Layer 2 of a small transformer language model trained on English Wikipedia (14 layers, counted from 0, width 64). Numbers have three digits each and are written without spaces.
In attention head 0, each number of a token's query is one row of weights dot the token's vector x. The head spreads its attention over the tokens so far by the softmax of query dot key.

Query weights of the head. A number n stands for (n - 500) times 0.0015.
q0: 804617559031416500687270383756612526650452660604428764541547541419470414552489427630333426692262665790376389847684383431594430253619739698475282514392476496261314522378481533561506621398540357
q1: 609629442391483613726330487452498458591512466352311640407772514401414527503522309337377267331376567571618443684592410400329654368621577714416613334276565628466402416471548543673500362463619351
q2: 462685350384308474462423318503546631362411590588250676560550503357601341468687597633505849665485450484279530478411697443588233576641486297382497758465380316720870541187184550614485530296651587
q3: 517605631265589432483544461555770533467500585634509518420323523514449417556472621666517586733412452563456504518512433659699353528424545522518328640720342389533545542399277597508451716537459662
q4: 535865676463496326555480495156580513251366357407407475594813663659485756739452221478373528393543593420251363511405432588514569130542573708273389489530457512567564465267586478348631517378485525
q5: 637446716453459600444346418587586498604367398345241580460476667634635360244657533534360404541485603484545432570578514388594618467303461525461812473485707539445528842581443507624328670409396330
q6: 417302575481654714379281449468673312592332479331233219425665525712777585421377485430424461611488682167690487488296555433393441429303162609439802183480501492334399385492703551467394382551684499
q7: 587729601485353368506505380432626700271524393438308517341640604436428413377559388398518656330609500518251425544406456532734586633677561440523632584567538348542578526492414632633503546419375343
q8: 543414409649500549495507458331565562512485452519403552440638406451541489499617481392487586483649490461487660483439634504443464716440384586497551524491546443510440492485415577418393529566673537
q9: 521359594419499577490446443608576252772346360207420526646446506625701600397528674705389404587382425385478415315579523322342500441430247611434864403512668442435474603642541407357312605343588481
q10: 560454459559467469467504512465276505480539614462507455529607469577517519470441475408688633396665486678518554505352499544536654423528431562561622533484443549478326530383565571455567524527497460
q11: 666445406558417657286691540443635305611580576582426656486451402372611316337435698449461601488562344474269326288446455480521501810471535301604581583480441455486635638508386582380573494495763656
q12: 679581579309473397547509435430658624355502458609383622459610615458536336462597495283530321354623385450433336531580499519738543681532638498529666678593633430377560724458491533710638486462552446
q13: 613509630473659532560488539341268537532444487412594553424386480676263644350534492582665596414765583683577723507649404518494607549390643505541581296310476559505334675450446459361641628588390386
q14: 677463373498670505354490436357709482560551542592580727462526454552331440391536527324575433361461443390415581434522614465633544706545563544612506477412510400383691561411447810517679480609542521
q15: 658358263401498607481484338717598448874597500863470715568404444131460565506626445483515383386580402406555562685509414323587437418451397563350452326387757482168551512611514513373614456522476467
q16: 520394314537478784392597496576628526509618497875479525468433303378435515579421457317634344412709386455655526484449565478427496674477434400463472189520436558222616493515370677362598406745628646
q17: 537479422447610598169383482317714474386598559480476446376556500519476529396728445325473689404444556552540784429395562601430491607499556313649406454408599604445380556473325485515521545551661763
q18: 550437356581584683459467430650479673565721374719430736562409359462428525390608502442597455441555530674541608527387463571328558533364525495638468448521629461211498481478418688489609564684466476
q19: 404608517776552361529582475629372554391331409156504451441761633689512435370649380474318500544428599361376332498466412656594558387477702418547586641827690406632463349447657304768376537401215244
q20: 397441445468477551584341370642531498517487609585473425669504322458474463499459569556420534467478524661616384457434707531406499319544508101676448284586563595523635408391522483578497385527477546
q21: 559558459400442358327586392680554532600532534571478438410497549465527498550610475467481379453597503255320558420527507599554385463560547715550460735385679335569307470439492502367652791592552484
q22: 379572630523516472581505563504470399337486405288613432522552600550541526645521389580520589472426403502674437456390430579378378453471432528093588368455335687584537443553628450450337355402578675
q23: 580655565442549240333588389607624416321428473550392396427600536572494660561512361343423516385420529353409468491467544533532454488600566445453267648589643429679443363480547546562440401494314500
q24: 505676591650418240688718519261396481392547504413614256481380700511489611645684536477543486477571362237436307413700507510572607599570599563529428530499555503788528524455615304358476672420494481
q25: 615573430597514585388572285415549381625494552505455655497298417585300580501511457618435505603513466568391396729465477565521431540379665657442380390377552394418529543518474552449469452414359500
q26: 585533465355533363507485573208343587470350446499401598445685513378490536461546379301513403523505666302352434378323652545491552532299391627552462595639648488262356305430436464540432693489594478
q27: 375562529810339077505779429481300511366470467416617498610412688637474609525620554660584410420472491451347197350642493613458616469769762701510560764538577315800515526505587377467547588489298509
q28: 492507506454579467417527564220793589417538566550345665600442500569620601414492520490437628327446423706382663570627562469542637604601609441618468801470332547610544553617267659507394477578559462
q29: 627515482595610489542497458553481446658476419455463342320560502319337526456542424588485554489513609309554596621460545461485318484511553518347230316544614491445264404356471424555558426389546573
q30: 321353697370648513682492553237576512404477691394418538484506445605623416543253451373405577388314423624647637622472623361496478509727517364429453539592390669660620407454545626501232115429309364
q31: 380541566466586258600588416565462444483380582494491599529483524574478607580511385444464548318467645549489476501543582476434389469644465410392288725574396440729389338593628600433383359472313510
q32: 468827167541506383596757666728379749435605945666811707518415242411477421491273570625396512838437453562504798390634273265350353462460768374527030634427402088738414629484370342455426696251570576
q33: 748881340227636244602768585804226598461584881534565750638458384541616256362602475641421579729431281550439520543545354115613309409411909407401306625159534086620503684336455401545314602190475637
q34: 461693419592327416770601526585464642413509502682792611704359521399427486640461311605409466574532456585509376402680363574646624440422660415388317650550532547564604385336386396603589570551308578
q35: 258457347912728680378528471311543516436602532581616423451604308535384773695335615440529468431659652481613641375415431562381702576600415556517315566569249543469561257494603613406704340781682485
q36: 580634433521450645476568627328424556598552733493482789589687240465462604401475568488460646458490519526602405425348434288408747526617454271423685473320729327447534410372335559482365290344514690
q37: 615524451197595469401532451715606460501569522539567319542283596461432569627500489538434500681316491574415464716595475612703403449468575528363310483688438462418514569636238599511447544502236513
q38: 638572435345434461526473291495664575495403274449358397473514681507583437544569562562392524535355539316351306546592510490590381447379444538414519577663446382540603636520287483465456623383553360
q39: 449591733482420435528454471242691639227472406485402416365663589627416725599459306251585457301731470506524580392639474464494723574558406395267710377591466481500570584514488561656518465579634339
q40: 587403588297537524654206348674531512694322378378379484553454673536572509445614414611338419594324585398614519787659585447665464309358493581267573483542596427550458560633543350633410567397291220
q41: 382615391452489487431595568366557529383569517652629637390231528500369249466574598503570354390492450609348505551590508582673389616494719526475375616452512441710491545412335494482561755458450533
q42: 448429673482339516650312486676492359710207349361451420420496618523641557493484543631344397556357452388563536488757478315272494282391395608370602455477486571598464637727604213558350608201476467
q43: 469844569435311163583436455247480713161586448598491522499562769412421416572587286406455621478590397515301376553317371657780523486761723445481507782565410457618676459305485567607690368556539557
q44: 423444299497639528520706549470712492654797518741654438555408338470382656543526447403672476344745487516681530311352610572340468612554327288508320318306526580338491298440655729304548345740771845
q45: 369486780527523390644536471526653220443351400081468310436489662773684602528569452565440432689249487167505265236577505507186361410302557669393535515589553562734669510680818328641284420280460545
q46: 413537420662502339527487560464546496402378554521537496550541502576512559749261549397434482290397599504398567525453609471382629334714420528493495592676171326755397282507614504411407304571525486
q47: 392562371655566590442516651422408567481627477538585511435541437417465486519445520480614584545505616476604488381351555649376548459489465515637632369556467433360483302489427516398515533742653709
q48: 455703424641628365685528642215275550347609487465654523393614490435425461624332419532378735441441437520472454517364510683528388431664554538516423555577355484573482175348612604399613244593549501
q49: 335606569532429394511520550312356533300392467463529275566600557454544513652633231480565299562462468464500387438429672581475385347427410674333454504468494618641427278391508371313520632441554617
q50: 440518372664249393560640658471237354229642366371610339345552491511380355482434247544624499508739475430514283404277639668583367455591616731317514601699404473431451404668554615326630393560479622
q51: 542349423375506672468434353625734530658582598661447564365560436519575494236446573422470314390598440408524567429499323402459591630354364423575512279425704376142512679479472569637422474473670419
q52: 523462534560316349542466697325404448306515558353602629502597519524530148440300510545482507515422405592519171509462513316713597404734605681549777633698568425608896522644557558592732191433336458
q53: 537412428356747739606387523287540562673472616398521638492524420384411452309495437422483549552424501605486607524392658446548414566390557511486391467549620573301509521464478511655390397536500405
q54: 301830555638542209745667816188422446371415431432644351471742730618612512632405418591293585522489474073379145304525449500529686497578422538480593703814413513640696255593778355509424428408471604
q55: 461510384602488536627426352677511501594577564389504375331462555595365504272501479564410540470299573596442459462477305672482556388523605324608454534404585330503388375436447506715475505451349440
q56: 482490458611390572315394296671587508507606388514465483320567507642469543329582490443545393482634527526565547385565159711352656627331531411403510250306507310316296647437391414629448726484512499
q57: 484572434613433590707457512350539629549529488467497684470428499543512488540380605556457427448442406527487401394642366442478576432361434525648527426476372490439600490482457525454444564473565546
q58: 724229395344471788412331364593470484702552549745477519314358388314399398370437639396564515531581519526511723621444478385535442574195340407395436116269512477200336794441407593469649528534664550
q59: 542738393515480263496759556574413524500461315510535407708427712463534869673590419580538417460349477317466245382593445468463444263643501724459478658344562645837626476573558466458696657500468626
q60: 555515551556415364355559616295362362376513542535485427361472559451493524435505478624407672746573596363350477609270567754489577548559688405528503612475546409386345534568547409392577464512388692
q61: 521481515347717628265539342739606602497627735588494553515265485490571568464588739607453511337528558545464733634623567522577543430627720413687356567363673449572458589411505557286542461609449410
q62: 512602579448737527398441427591651590591625518522503521440473494464594507742461538443264711443383521546602822592623501353561501508495318484549387398388569455561510320477640661569352419551605376
q63: 523617468528490242465698484798386457558501362530486371496558697448531677553521362564526478457451534269451270476449264419536529211662498634362518626512657472656417321578588470548620411483438562

Each question shows a short text with each token's key, already scaled and adjusted for position as the last token sees it. A number n stands for (n - 500) times 0.00082.

Then comes the last token's vector x. A number n stands for (n - 500) times 0.011.

0 " M": 399546606769512295246345430455457493537430602676845533749361571403499344457505467416496496475404470605575490721541330535220596284425821317388761503493489601475529503521537631531520427470520464
1 "K": 506537560647411230284390471403501526523446545604855546784348596386534320465500415439508440521397283592614661625378286518239607309514793361457772586508467556563450485464554643522474431484597427
2 " U": 646391528604363309353431543344488562540455632574889594725361551386507376446517492437500444479405559614575752632370306547183627300515756255560784591507483555508488495454570630553466478455500418
3 "ri": 576380224612451258499418534397563486580461743654813560752400543400413409400514592383573558648496617530497582611469377456317611212482687240630731666452400603452692485487388597562462371518540475
4 " A": 353392542385381356475397587377553621550460689500849552678365552375495371450531507481524421509409677349470729564247345553142566246506759313616749608489498531533522471444503630555489431436457400
5 "v": 304397464437256341597406586342611526527398670655866520704402542394431411451503560390525529569478629470424670488346329525268523218510840330604725644477444615469566562484435582543459389431608484
6 "ner": 374564474494386358529546552412621510546542686592800512820403562387451366372479527334528513602427404294365679524317318601326505215530755366566844634447538602573667436459447566548366430487541414
x: 439472474446502558472489446508475534410555394446491506581458071461474484390669428445637545542600458634662583561622485393520436540444514482498464525494498464437404336639569528463589574561437662
Which token does the last token look at most, and with what share of its attention? 2 " U", with about 20%

0 "w": 330545548649480383442450447411496510571427631618793574696443502427492415495455496430511534540403442514549487543537402560349584335514701445535701590533439584510529505470525573529483347487615492
1 "in": 489574546657460431433525514438490462600516576600745560760470486369535402406523502376533525577460388632615426475532368574427545359539646400529717578527446548468635460459503529507402399482606428
2 " Pro": 589531482601379407410418539430482546541491658582813519683446496470459434460506535473488494508416455564500620662453403516295603333425686343507694554474519590491540486499570528531434458477489451
3 "ct": 625434415601485364481522523440520530561526620601773535744443530413539462456522496453470538543479607615513573523513399518308513347523696445610740619477490628462558466507567560523424448534553463
4 "er,": 415304397527508327482531470420567590507516612613696560702434521464469437443557477476461540426443689469466609568447316483267532296487680449487665544459509583540515467555563550545475499504500511
5 " a": 318521534370451413516470604388592594525503659576751542642430530426484468460539545485505486521457495366501605585323447617297501296534710432545639608501578556569567466495505544550481460428472464
6 " B": 424553486357336451539424608414537551495464580590753570651409534431482404455494503422527500498438390421473571436334330441291511316498740346471653518499498571456551501492486526538463460465506446
x: 503507583544501473438391596441454583584645537633530581499425200484462632535408835452636538371427418555508537380533576363449502550532426546503461426474386513411540519487406516529536469484680578
Which token does the last token look at most? 2 " Pro"

0 " support": 413595538601587416437469431410528513464558602572685531669392567468487469443504516410445517498473395564607463547654455510361559333486707400536655577501566541458553438501501523573448474512478464
1 " s": 520457467638518363437412485411525495468490599641672514603439513513479471462518487442495509526511358553615587665615432537365542315490731358507576547491567583485549467535489489558447452505512502
2 "elf": 583437440654529352468538495417557496530513630574688548724445507476473448460519539435493516484463460603538526517528421544358530314533689416542709592495510561481556485501552550531459468492528481
3 "-": 489410355550455376392536536465566571591532661593645533708437433500474427466535563502520481449476536533529597592477436520312551350490648362490658539458519601499572476497565564541441470489481462
4 "d": 554434378506435386471425527439526505531500593612710530693442500430512418471521507450499525526469617515481626525436362492349555354492688406519669610510485577488545515483524571527432429495581462
5 "et": 405401423549431432508451546446543512571523643557703507699459468454508416468490521457504508514441567472478609496445398530366524336518707424541722600487507596498567500456528560519424441494546454
6 "erm": 477493428487400412503480550408538509514514619609724551701444505402492447474532525436511548541450478420387609461462383482379545351505686424518699596462486614470588484523517562543457478495543474
x: 671449527448511501529441429519570615488552490639547479400517211510492395480420397340555443652628456489578582562490603483496431575527437410627460323265505443369417494551466434458551493690611471
Which token does the last token look at most? 6 "erm"

0 " and": 399664460615514294460534421448526643501546622538713610653384539497476428483569470474456494397434328572569474471579399495249534325463714529479640538484540553480500448532586566570472501492477436
1 " pre": 523524419649506398481486547408533489479503669644791524700433541531447508450529569460446551462484395606588532620551405549331565317474728377548684588530560586458510488563583524537469443485502522
2 "p": 674516420661398467502514477435523511564464667600781576711461483406486477482474503436527529558480493644594499583546382572380532302487711457535683527462457643452540499531578546526460399472562499
3 "ar": 581429509650399456496497540408469501553486657603760556719486454406495448453566546415532563499419524527632560587520420569404533328532717405575738589480437608424594493513553572529417450432555452
4 "ed": 394298420633501337526544457405533556546552589521652606662456447420529453441558537402494542477478643464474598473495387564301489283562739493515697608460528574460586494493570524559389545440530448
5 " their": 323470564398463290540496527386589563426514565572717537641413596471448461423490560421442508481469535372509621591321456578301441316492727482549665599461579560508571466540498520560473472438489497
6 " result": 366497442457384335488442541354603454439542585609745505722388542491491499473505543447475491498529447372384651533474366524361516306484758376525659533529561536411531444517525509534508451506491502
x: 656391530485558531420677433484430615608684481552480387472457388378511586467522461385591463429822434404569451474523485550441473647453465510461462474526665475516380613320495584433662550554520555
Which token does the last token look at most? 6 " result"

0 " from": 360691422660522361507564440410538577494499571545658700601357477532482508469522535447514526441513299513657444416664414522259565326481670489495513517538519519431482466477551502573514470488499486
1 " the": 658426476652601290434568434455549537522512545637710497684394572446488434442511445463461526478472331669493655497530415560310484353484681406508598521460499586518505448530520561551541419509510553
2 " S": 626400480615405338412425489422511483533453571582716545658402547459506400433473458417517466517472486556564647599478333550315549325523733319495661527495495577490524483480508565539472423495523472
3 "om": 605431452651476352446448498432536528532453607637732519720416513400466404453553541423519533493471492519544615577507386494316568314478686379527690589496447565464564524494488637537487443480538481
4 "al": 542415469566441337480486553444514498518491608586742517719426494428516416436539494407495500484465604444558705529441390579362502346510699378572756581492497560472567484460526588531452458468537456
5 "y": 434438438566454376552542522403538546526491593545723549690448550425459418399548520407494519509456534369483604503413380553340487288563674411578762634473502587531598484492512578557402509488523449
6 " M": 435562443357367436516416565450526510484475578625740527687402543428498399457526491432507498489443466432430607466369296435317538342453718363434691517495490572478536497503507588523517456482519478
x: 465506433469496476434310508481509586549680640697441574521407157591514598609526606496660466562458398534581539541598414473408511606595450555523505454416436565480523573550517514417537419633671586
Which token does the last token look at most? 2 " S"

0 " E": 423597466701495343349462446424488593509461661587875612715425568359490449409567470462478519487412371610522534634488348546212572301434724395499692573475525578549499459516606551566453477416482448
1 "ar": 492503597687432415465519507370457527575475675604844596719466508345515430432579491395499571506396364621521437622528359581328546272558775397582768617482448594451588476494541565560416461433561436
2 "ly": 637441523647508287489524435341508521479535550537770537716402624387474398417543494358441480511472371667499513515540359566328508254566782447602818679497526498510563469455504586567411489501590398
3 " c": 722446336542372322482432536491537617512470666692828545733453498507441460447572511462519532503460635561494701652461360452261538263393744374473625484455499665423543475524519492525478468515499508
4 "are": 427356390545476276450493548364546537513553644531733560739399591449452395417557543418487510515464595381519622600385422518277549249578738342573779673489542557478637444496498599586401509501451383
5 "er,": 263365433482517280517565486407600609500534633626707570742421546461453427425578486467450545421444503294394626592378289481206525257499715449505705574451519604556541456566558568557460503526500501
6 " war": 417500523436355348491555569311602592460561607593719552737441519509416419454557658449411563392378405346458551542361431466266521257559757435530805669506581569482588474547565539580396575460479466
x: 627477531571616650568545538445488412404544446585603324495449380601392393453575499295751460546523498373431573520484649390544506595561454455583421442462563573350424531475517501480664495408641667
Which token does the last token look at most, and with what share of its attention? 6 " war", with about 30%

0 "g": 384593578621484354393494439415527550536464657579797565725416509384483401435547505415505503522428434528579471598541373573316530299501735450546759638469500594560559495483538614550419445426569438
1 "ro": 474574509608436393422467502412493534563465683575842538757470499410457414440567547449513509538442422564591472599472411555343593288499679364585779658480469588501579501512552605532433437452557449
2 "s.": 621394431623438403379505467447569571531525669562758587800416516466449410406503483470556431496463482679621558588452368554308566274477729435467687488409508606534523405540565549545453425508526462
3 " They": 571358509546437266480484478380564567475532618505707571713388603448450347405508520395482460473413526467500596568411401533298558263537756409515735609488558528507610417553489580597435438451490404
4 " d": 585471361482353300449391532430548522481522609665736514722412499496495397449525498436491540490457643481450684578457340445302562301454770339480671574504542601442564469525520532551417423516544470
5 "iv": 432422369478361391540373543422516471474455645635796543721458539419496454460496471397475539493436647439515734530449317501361518335435785396489705545488478588457545521504536555518482393477592477
6 "or": 264481436483329326575484562393556513496517644585710538653423482474499435433527501365479594497454485367372743516430372560377507285523739373551703606495503564427606506486521539560381467457507479
x: 567435499487677609413693563647542518575515440337544538505541348484417530537470431443605472602581478494574697625417443496507567659483504478510594576409495581312331522511334555424380473468494711
Which token does the last token look at most? 4 " d"

0 " H": 452535504666509291398448465443488553553438595588759547657423565431482407461469506434516476533425373575544564633509401513272558341481690379497695533487500577513544497493504563527468457466498441
1 "ad": 446522523640479339435449503409492526555496569547718548683410539389486379412524530411531478541484400550533517572544416531303567331520691368597700628499475513471599481454446583544400438494567371
2 "ash": 595459476599445321464484510430505463525503579582712526726413539456502368446505509396485475518458482608587552546501413519388548352564705377564805612513486558483589466505487599539459446511575447
3 " and": 630354433552529295522528504450550651483541614533709611642385529499478430486563473478465492404438659590445607494420398505238523343471704539489630539486537552478499454527581562565470499494482436
4 " the": 383426548388546327487542511428574575501506538591722515672391589425479425441501454456477499494465658329497690566360399597275479351513677418527608542466518567532511446522511568553520427494499513
5 " Le": 399466492394344357482447588397531552462485634550725596643407569459465434428499513420506507527456594443439634551335401475304562331489686366531672607466535549509569475503508547559446471448484426
6 "ft": 440547451454479411517447556400587489487561593561734522740403534408498383433538500428490503529459419375415577481388383518376498317539707391554722647529534534514567446442493573562436430509548439
x: 493309334599549656369587469404605512478430447561516529436470250483386363509518563403753487409575474664418547496504446396482447374374475435597373440438594481468533482399604548527587514605495474
Which two tokens does the last token look at most, in order? 5 " Le", 6 "ft"

0 "ing": 441721546609460340394584426405497546593532585551755611760422524379525408413523501385490510527441356592589377477590364539301535293561722441513757597491515583492610449462534534555372479490557397
1 " the": 652456490665604256401574434439549567534492528658787492750371609423474419431514444449471508493470292686457658505519392568259492306487715379498613509472501592515509433514499565547555403523511537
2 " P": 665461432595304363431431522428494514580437587591790544707402562453483387459456514452529475508474546600548630637411296499259578306492773341488739509484459608426507509520555585507459432487523449
3 "al": 627396521680401343477486551396494502564449625595815528737434497386512407446517497409520501515453507507574674549459351611315529306527739361591792592477464585458561503464539594525434454453558439
4 "est": 507420446555459321482476496421517543524535632587762521767403534429523383478526510442467512472399595463577614524432399510269524322549801467590820675466474642460548486486551656559446459520579450
5 "in": 443456375594535403546524544442541443579540603577757557819438530358530393365541490350537538579469551318452669453457328593414522311550695371545757591532462566463643414450482553528405378505590423
6 "ian": 302567468455431365523510558406566563504516642601813498718412565401477473401571519397521482572472416374458664552336373577296512274506739421583735625435520583551570451436459561548423517479528431
x: 554471491419469672439545544526504413410619553474473518459448147525465449423560354543597563691753511578555514556406468456498459572440498426506447445495562551543564288632471559535631425577537593
Which token does the last token look at most? 6 "ian"

0 "ould": 354571494632542296437517428398493538566466628577759554750394607475431418451490534405510460484458452595506404567616428519297593278539789389531787583456486556457581456527487613559465444508553400
1 " be": 563495463635553250454492490357541516522480631607764552719394618451452459450538524428497490523532326668557557570529369562289549258542801385566687624503491555494543486510495586554450411509578435
2 " b": 610528422581447309411340561434503548483471628712801536720417472519457409507574559447505519481426416567605635696489405422278545296441762370453692528542512618434589501536502531528470458520540468
3 "rough": 576313420669452310489561516343537508552486642576797575728450481499465506481511598403473490493457607602475602513546414571296557256540766411580775579541519542463562459419536496550422506502558434
4 "t": 462386419532452338452540566442541517587519650643754507836432489453478387415524558396515538502461598471534640516437396532356505312548710363569811625500485614478623477467530606512382392505575438
5 " into": 221305542536576299592543595408597611516517629544741651678350484546479487458509567433509497454486541335299645493382442540237532295508716484521637540549549544435525445442529509557473465513492451
6 " con": 239420565370276357537437595400595562449507668654745537684470487529436501438587576465502569510487457460392637543416387431317543247423753358478655575465570609474576488577546485533441520494495523
x: 488354441369567638454592637531616437603625467623460435370473503447399620530486410436609456472472570396425605453381493399481527546481494314381575599446474493493383637501576474531672532563717703
Which token does the last token look at most? 5 " into"

0 "od": 383610544599519408394471439453505516535507637610747543744419521421485445418539554404495529502476456523581401541611454524345569325485712413540698624502505557491580477476495581553440424479561453
1 "ia,": 625578455616586347441569423461539542490544605603709570703416580441501464403561470432440534467465313683614504460564341484321530348468662472507666557484512578543519445567561549540488481508505515
2 " but": 669390460554520301537523460384576578510514651553700571663447532478460464459540577458456507441449582632445584553464413539310496295510732495539689584458500575481559479590569556547460473438511489
3 " did": 655393450644479331546517465392571563494518638530688599642409505511467493469504585415459514413454611623414558544535439545300552281490757487492677550504579519454521479519558528573486500431484475
4 " not": 541428503550434299511482515394566513493506648553665526681433591524431456445484558429464491458478630438472622634428447539330517295524767395544714592448536570457575483543497562550457457477504451
5 " gr": 375476469511347346502392562444562556447479673641737498638424540508478478522549507446504516500480634453428624574427429432349533287481780405497647544507552561452556478522445543539532454514500501
6 "ad": 392524428423437314462462562434553515491530607572663543728410515461480408406541560419507511461489543439427644551389398461320535335489712378559706612512507533460615460471478589554442438496532420
x: 596355428453554634526546513627526578615565532630392644455568260653455623538510418451523621400609510565469670489614514447430495429450523575467380440626648487385502526380428575452505342470647597
Which two tokens does the last token look at most, in order? 6 "ad", 4 " not"

0 "ed": 464671537580511378425556384414501562561555602545635581669442457436519435442565531411495533473474339566568375510645420524332524274551731462498688603451527583474592485500552541569396538449518453
1 " the": 650443493641595288422571435451549550519506534629718488698384583446484429442511444460472514484476333662471641499529417561304488340492685402504594516467504583516502439523507563547546414515506544
2 " S": 624401484616404335410428489421510486531452570579717546661399549459505399432473459414520464517475485558563643599479333550313550322526734319495663527496496576489524482481506568539471423495521469
3 "om": 604431452652476351445447499432535528532453607638733519721415513399467402453554540423520533494470491518545615577507385494315568314478687378526691589497446566464564524494488638537487442480539480
4 "al": 543416469566440336479485554444514498518491608586743517720426494428516415436539494407496500484465604444558706529440389579361503345510700377572757582492497560473568484460526589531452457468537456
5 "y": 434437437567454376552543522403538546526491593545724550691448550425458418399548520406494519509456534369483604503413380553339486287563674411578763634473502588531599484492512578557402509488523449
6 " M": 437562440359367437516416566449526511483474577625742526689401545427497398456526491431509497490442469431430608464369293435317538340453718363432691517495491572478536496502506588522517455482520477
x: 467507435466495471436304506483509583548677643692440576521407156590518595609526601496664467566456398538579538539592411472414514608595452556528506452416438566478520569549515515413543418636666593
Which token does the last token look at most? 2 " S"

0 "le": 472645518581510397499565494364499530500522660526762627717404524398480432409564555347515501536462478578524355500607446567362537277562696436610770659516511523487641459482528584570417446449524404
1 "ad": 494580525624477359444459487418492500549532595603755554757397516404472395371557550381526495542498380596587470546615433526352559297518702357597715635498469537453637441440431562571401410507595391
2 "ers,": 726430409616584266422531409438566583477534598596659605709408544480487427408544472442442536404458515737571582512547318475254519298477707475479660545479534573549527452556558551552484474512506518
3 " M": 579405435569379347394379511454499506502462583645766531696391545419503385459521483425504498488433540490572701605434294471278560324443746353413699508499492577480537499504510592526517448476520474
4 "oh": 583503442491385388491452535415517519478475619608806479701421597414474384479547439429486480533406610403555626552352331494339532323516746389543764615481476597547518488522508618537460459520584451
5 "am": 507512341519444417526446539391528473488488558589771514745398547362501338469563449409530492517425563375522661455420317510380525324540729389544783585507434543454552461501472630532488437518604440
6 "med": 383534466450519349528511559445553514496581599558688613760385482432544390392548530359497524481455460354353651482368390525337520345543736450498770639510559558471613439473539567570389484455554408
x: 469378493390502604528497521624596448604563624600585585561658147430517532487382331550652395457668558550495534524634526476537441503535445525599476458564635466420455464495565698426485495426530532
Which two tokens does the last token look at most, in order? 3 " M", 4 "oh"

0 " Le": 361569476678555285418422482411482550482468654563760599637403573452459435431500512416501505541453426514570518690578446528275603304468712365529670610455537555509570480502507545570439468442487420
1 "ft": 560542517597480356411464487396536497521552606585766525764396535402496375430545501423485506528454408638609495523546405550353540280541725375548736646531530538511572442441497577567433425509552435
2 " C": 712468415586357342451469505450518592578452627599807549679427515444484427436494499428521493537439492596532633613440326504270539290474699369500649509473482613479541487467514515522453454475493474
3 "amp": 525438487648385374486454482394525520560475658521746542712437503442480386505510567459500492491433496507523533546482436499301574272542757417576816606483452595414575489550537633536498445485522462
4 " of": 429291427573542275592591515431534622527493590573743629648397476491503488446503522416466574457466762527381647458449403552259487322491676548499654554502537572463522474477588511551454483453505496
5 " Is": 303473565454399359573504567409558577487489631514759556651406580478465448447520548427474475479445532363459624491322418535269499304523764456564745596486545561483545467502523556550448511462481425
6 "ra": 537631455448413443487487592366545526522494646563743560738431546407476384413561545434538508533461522449454583487339443525375555325567642339613769669451445592478610459572525657564447444453520452
x: 653423369424589777481384403370452473389417530556612496527623300528537529529354416600475552428631610510506724481397514441428567537480608406596572484451357499502454553577371570523515431545545465
Which token does the last token look at most? 6 "ra"

0 " the": 435583489704595279393584416445538548538497540645745496732380598439484419428516441456470520478474271677496571469576413545292490324493699380506623515463491589509510437531514575544550407520508545
1 " ex": 448491450675472418479457472400515508500507653637757547724479511521464490429561519470426563428452371577612517638596372534331547268473774386493713569457567636450520460604624505561449501493518535
2 "per": 580456481735515379454521477432535496503509658616769516794407483503481467426528551417486519441500359615555488546636444560351527280481739414570740553512511563426533436486559561538511408496526517
3 "im": 638411366691440346487419476442513482512476662653786562746426499435495440451564489410482565497434491551580572522560350515366568311479726415480708602494462626438563482499532595560492426477567492
4 "ents": 468348374606460310475504440389565500498564621553653555731416559471477395410504491408453510462450606428502587568485347530315541280543769410499743607446561610499598446588553569584395465496507456
5 " that": 335456485476448261459519494394568559452531642571677541730421602553419446434574540440438523394485506319515612600370449471320511285523753423522714582466524543449606422602505582565479452530477460
6 " H": 416585494324376445531471593441551553504471617589776544702401577445476392452485496422505473509412361420446555489283344473272527331491723361492744543487506601514543485502519585538475461482493449
x: 473581411466424544467476445396445553518688529717414479487406166475532430467546721454631519478475495631542543368661485383473574473534408509477527458459333509500632401566499525533559450548625585
Which token does the last token look at most? 6 " H"

0 " R": 336566495692476350350411511444469488530420550590785565652399564432532428465446461387532508546463397502562482706506341538285574351472764336460641484536491539432505509471520525499470405462531445
1 "ak": 430504524685444322439405490407486494528445583548742539624407541394525386474483447397535456553460341574531464631528347584310544309529801388546724578488488526490549496433442568547440455472590396
2 "ah": 657415525587476280423499493439498543514519576613749504713414566387496357410569453389512498549412453566571585565483372475342519321536700378545764614471489558551608433459430566553421505526562418
3 " and": 650341431563531273519526503451550662479549625535725617659369537504478416485572466469459493388426672602448608493411385496218525331470731543476653542487541551472502447528584573570473499498481427
4 " tr": 572461378484307327454356535433532547394489615638736528681410534486473394460571506404496508513464632521474622633433391406352561300441738377432697557503578571477600465607518559561469474452482478
5 "ade": 451489396491461368478438565384572497462563632531743582742361546426496384414550491406515474511457514346474635513382383543335543308534744389539731626498541536503577415483521604587442448473508404
6 " un": 463561475394322409489458574439576523538535692655726479737478470499450450427545598475466517462450452459371566503395398489350530316476720331535778604441563652517594490546548558553424503466502505
x: 547616413413505667427495472403585484512569561604578472439583457510334622404573520389336398302538601486439636523569438474350515450578447413480514526339615529377436416517597633539691426455670582
Which two tokens does the last token look at most, in order? 5 "ade", 6 " un"

0 "eek": 410663623651489426294401463397462468511539648606875543807347501411534420501567475401488452500439467502518325615599394574307583268464827371441821526509540556434554444452603582528491483507502411
1 " art": 356502590703586332354396459397500504446553644668821450762352556483473431466576532395441484458430336531583453714636436544298577260420837367457769555480614591447568454536552598568481508476437457
2 "ic": 643322425691482311450515473408534542571508755610860515783448562403460490387538504398484538568462444570573557571539377569288501220501775379603783634408538635528617423467523536560408447494509457
3 "le,": 636262386627620270479566485417565565516517652605773605785380595477469443428551501434444526420473754679498594559459302504203536262494757444514762561512504578517539461571595604532502446523490483
4 " M": 507416396489313344428363535430508509493453602666834544738369569393500373445519484400502499491423608414532756578390230456231563281428805323400745508494495594466548498510518607531521436467516465
5 "am": 500541337499390415531425571371548491496471615614846529789382542363507328479555429430523493497409620368505718480373272529308533273532805368541819594487434593457522475532538659541483427504599452
6 " did": 278443610493403325585484552365624585475514692535779623717367519512445466462495602381465502409434398280428714501380430536225563223478845453486768557509600535440542472522567556587477483433477444
x: 513393399375489603559519545554426459557646543491465432588577475522440526479548432423827503379633568452573506419568493423502319765570445456309618506443521430399511514453611534518676528480532507
Which token does the last token look at most? 6 " did"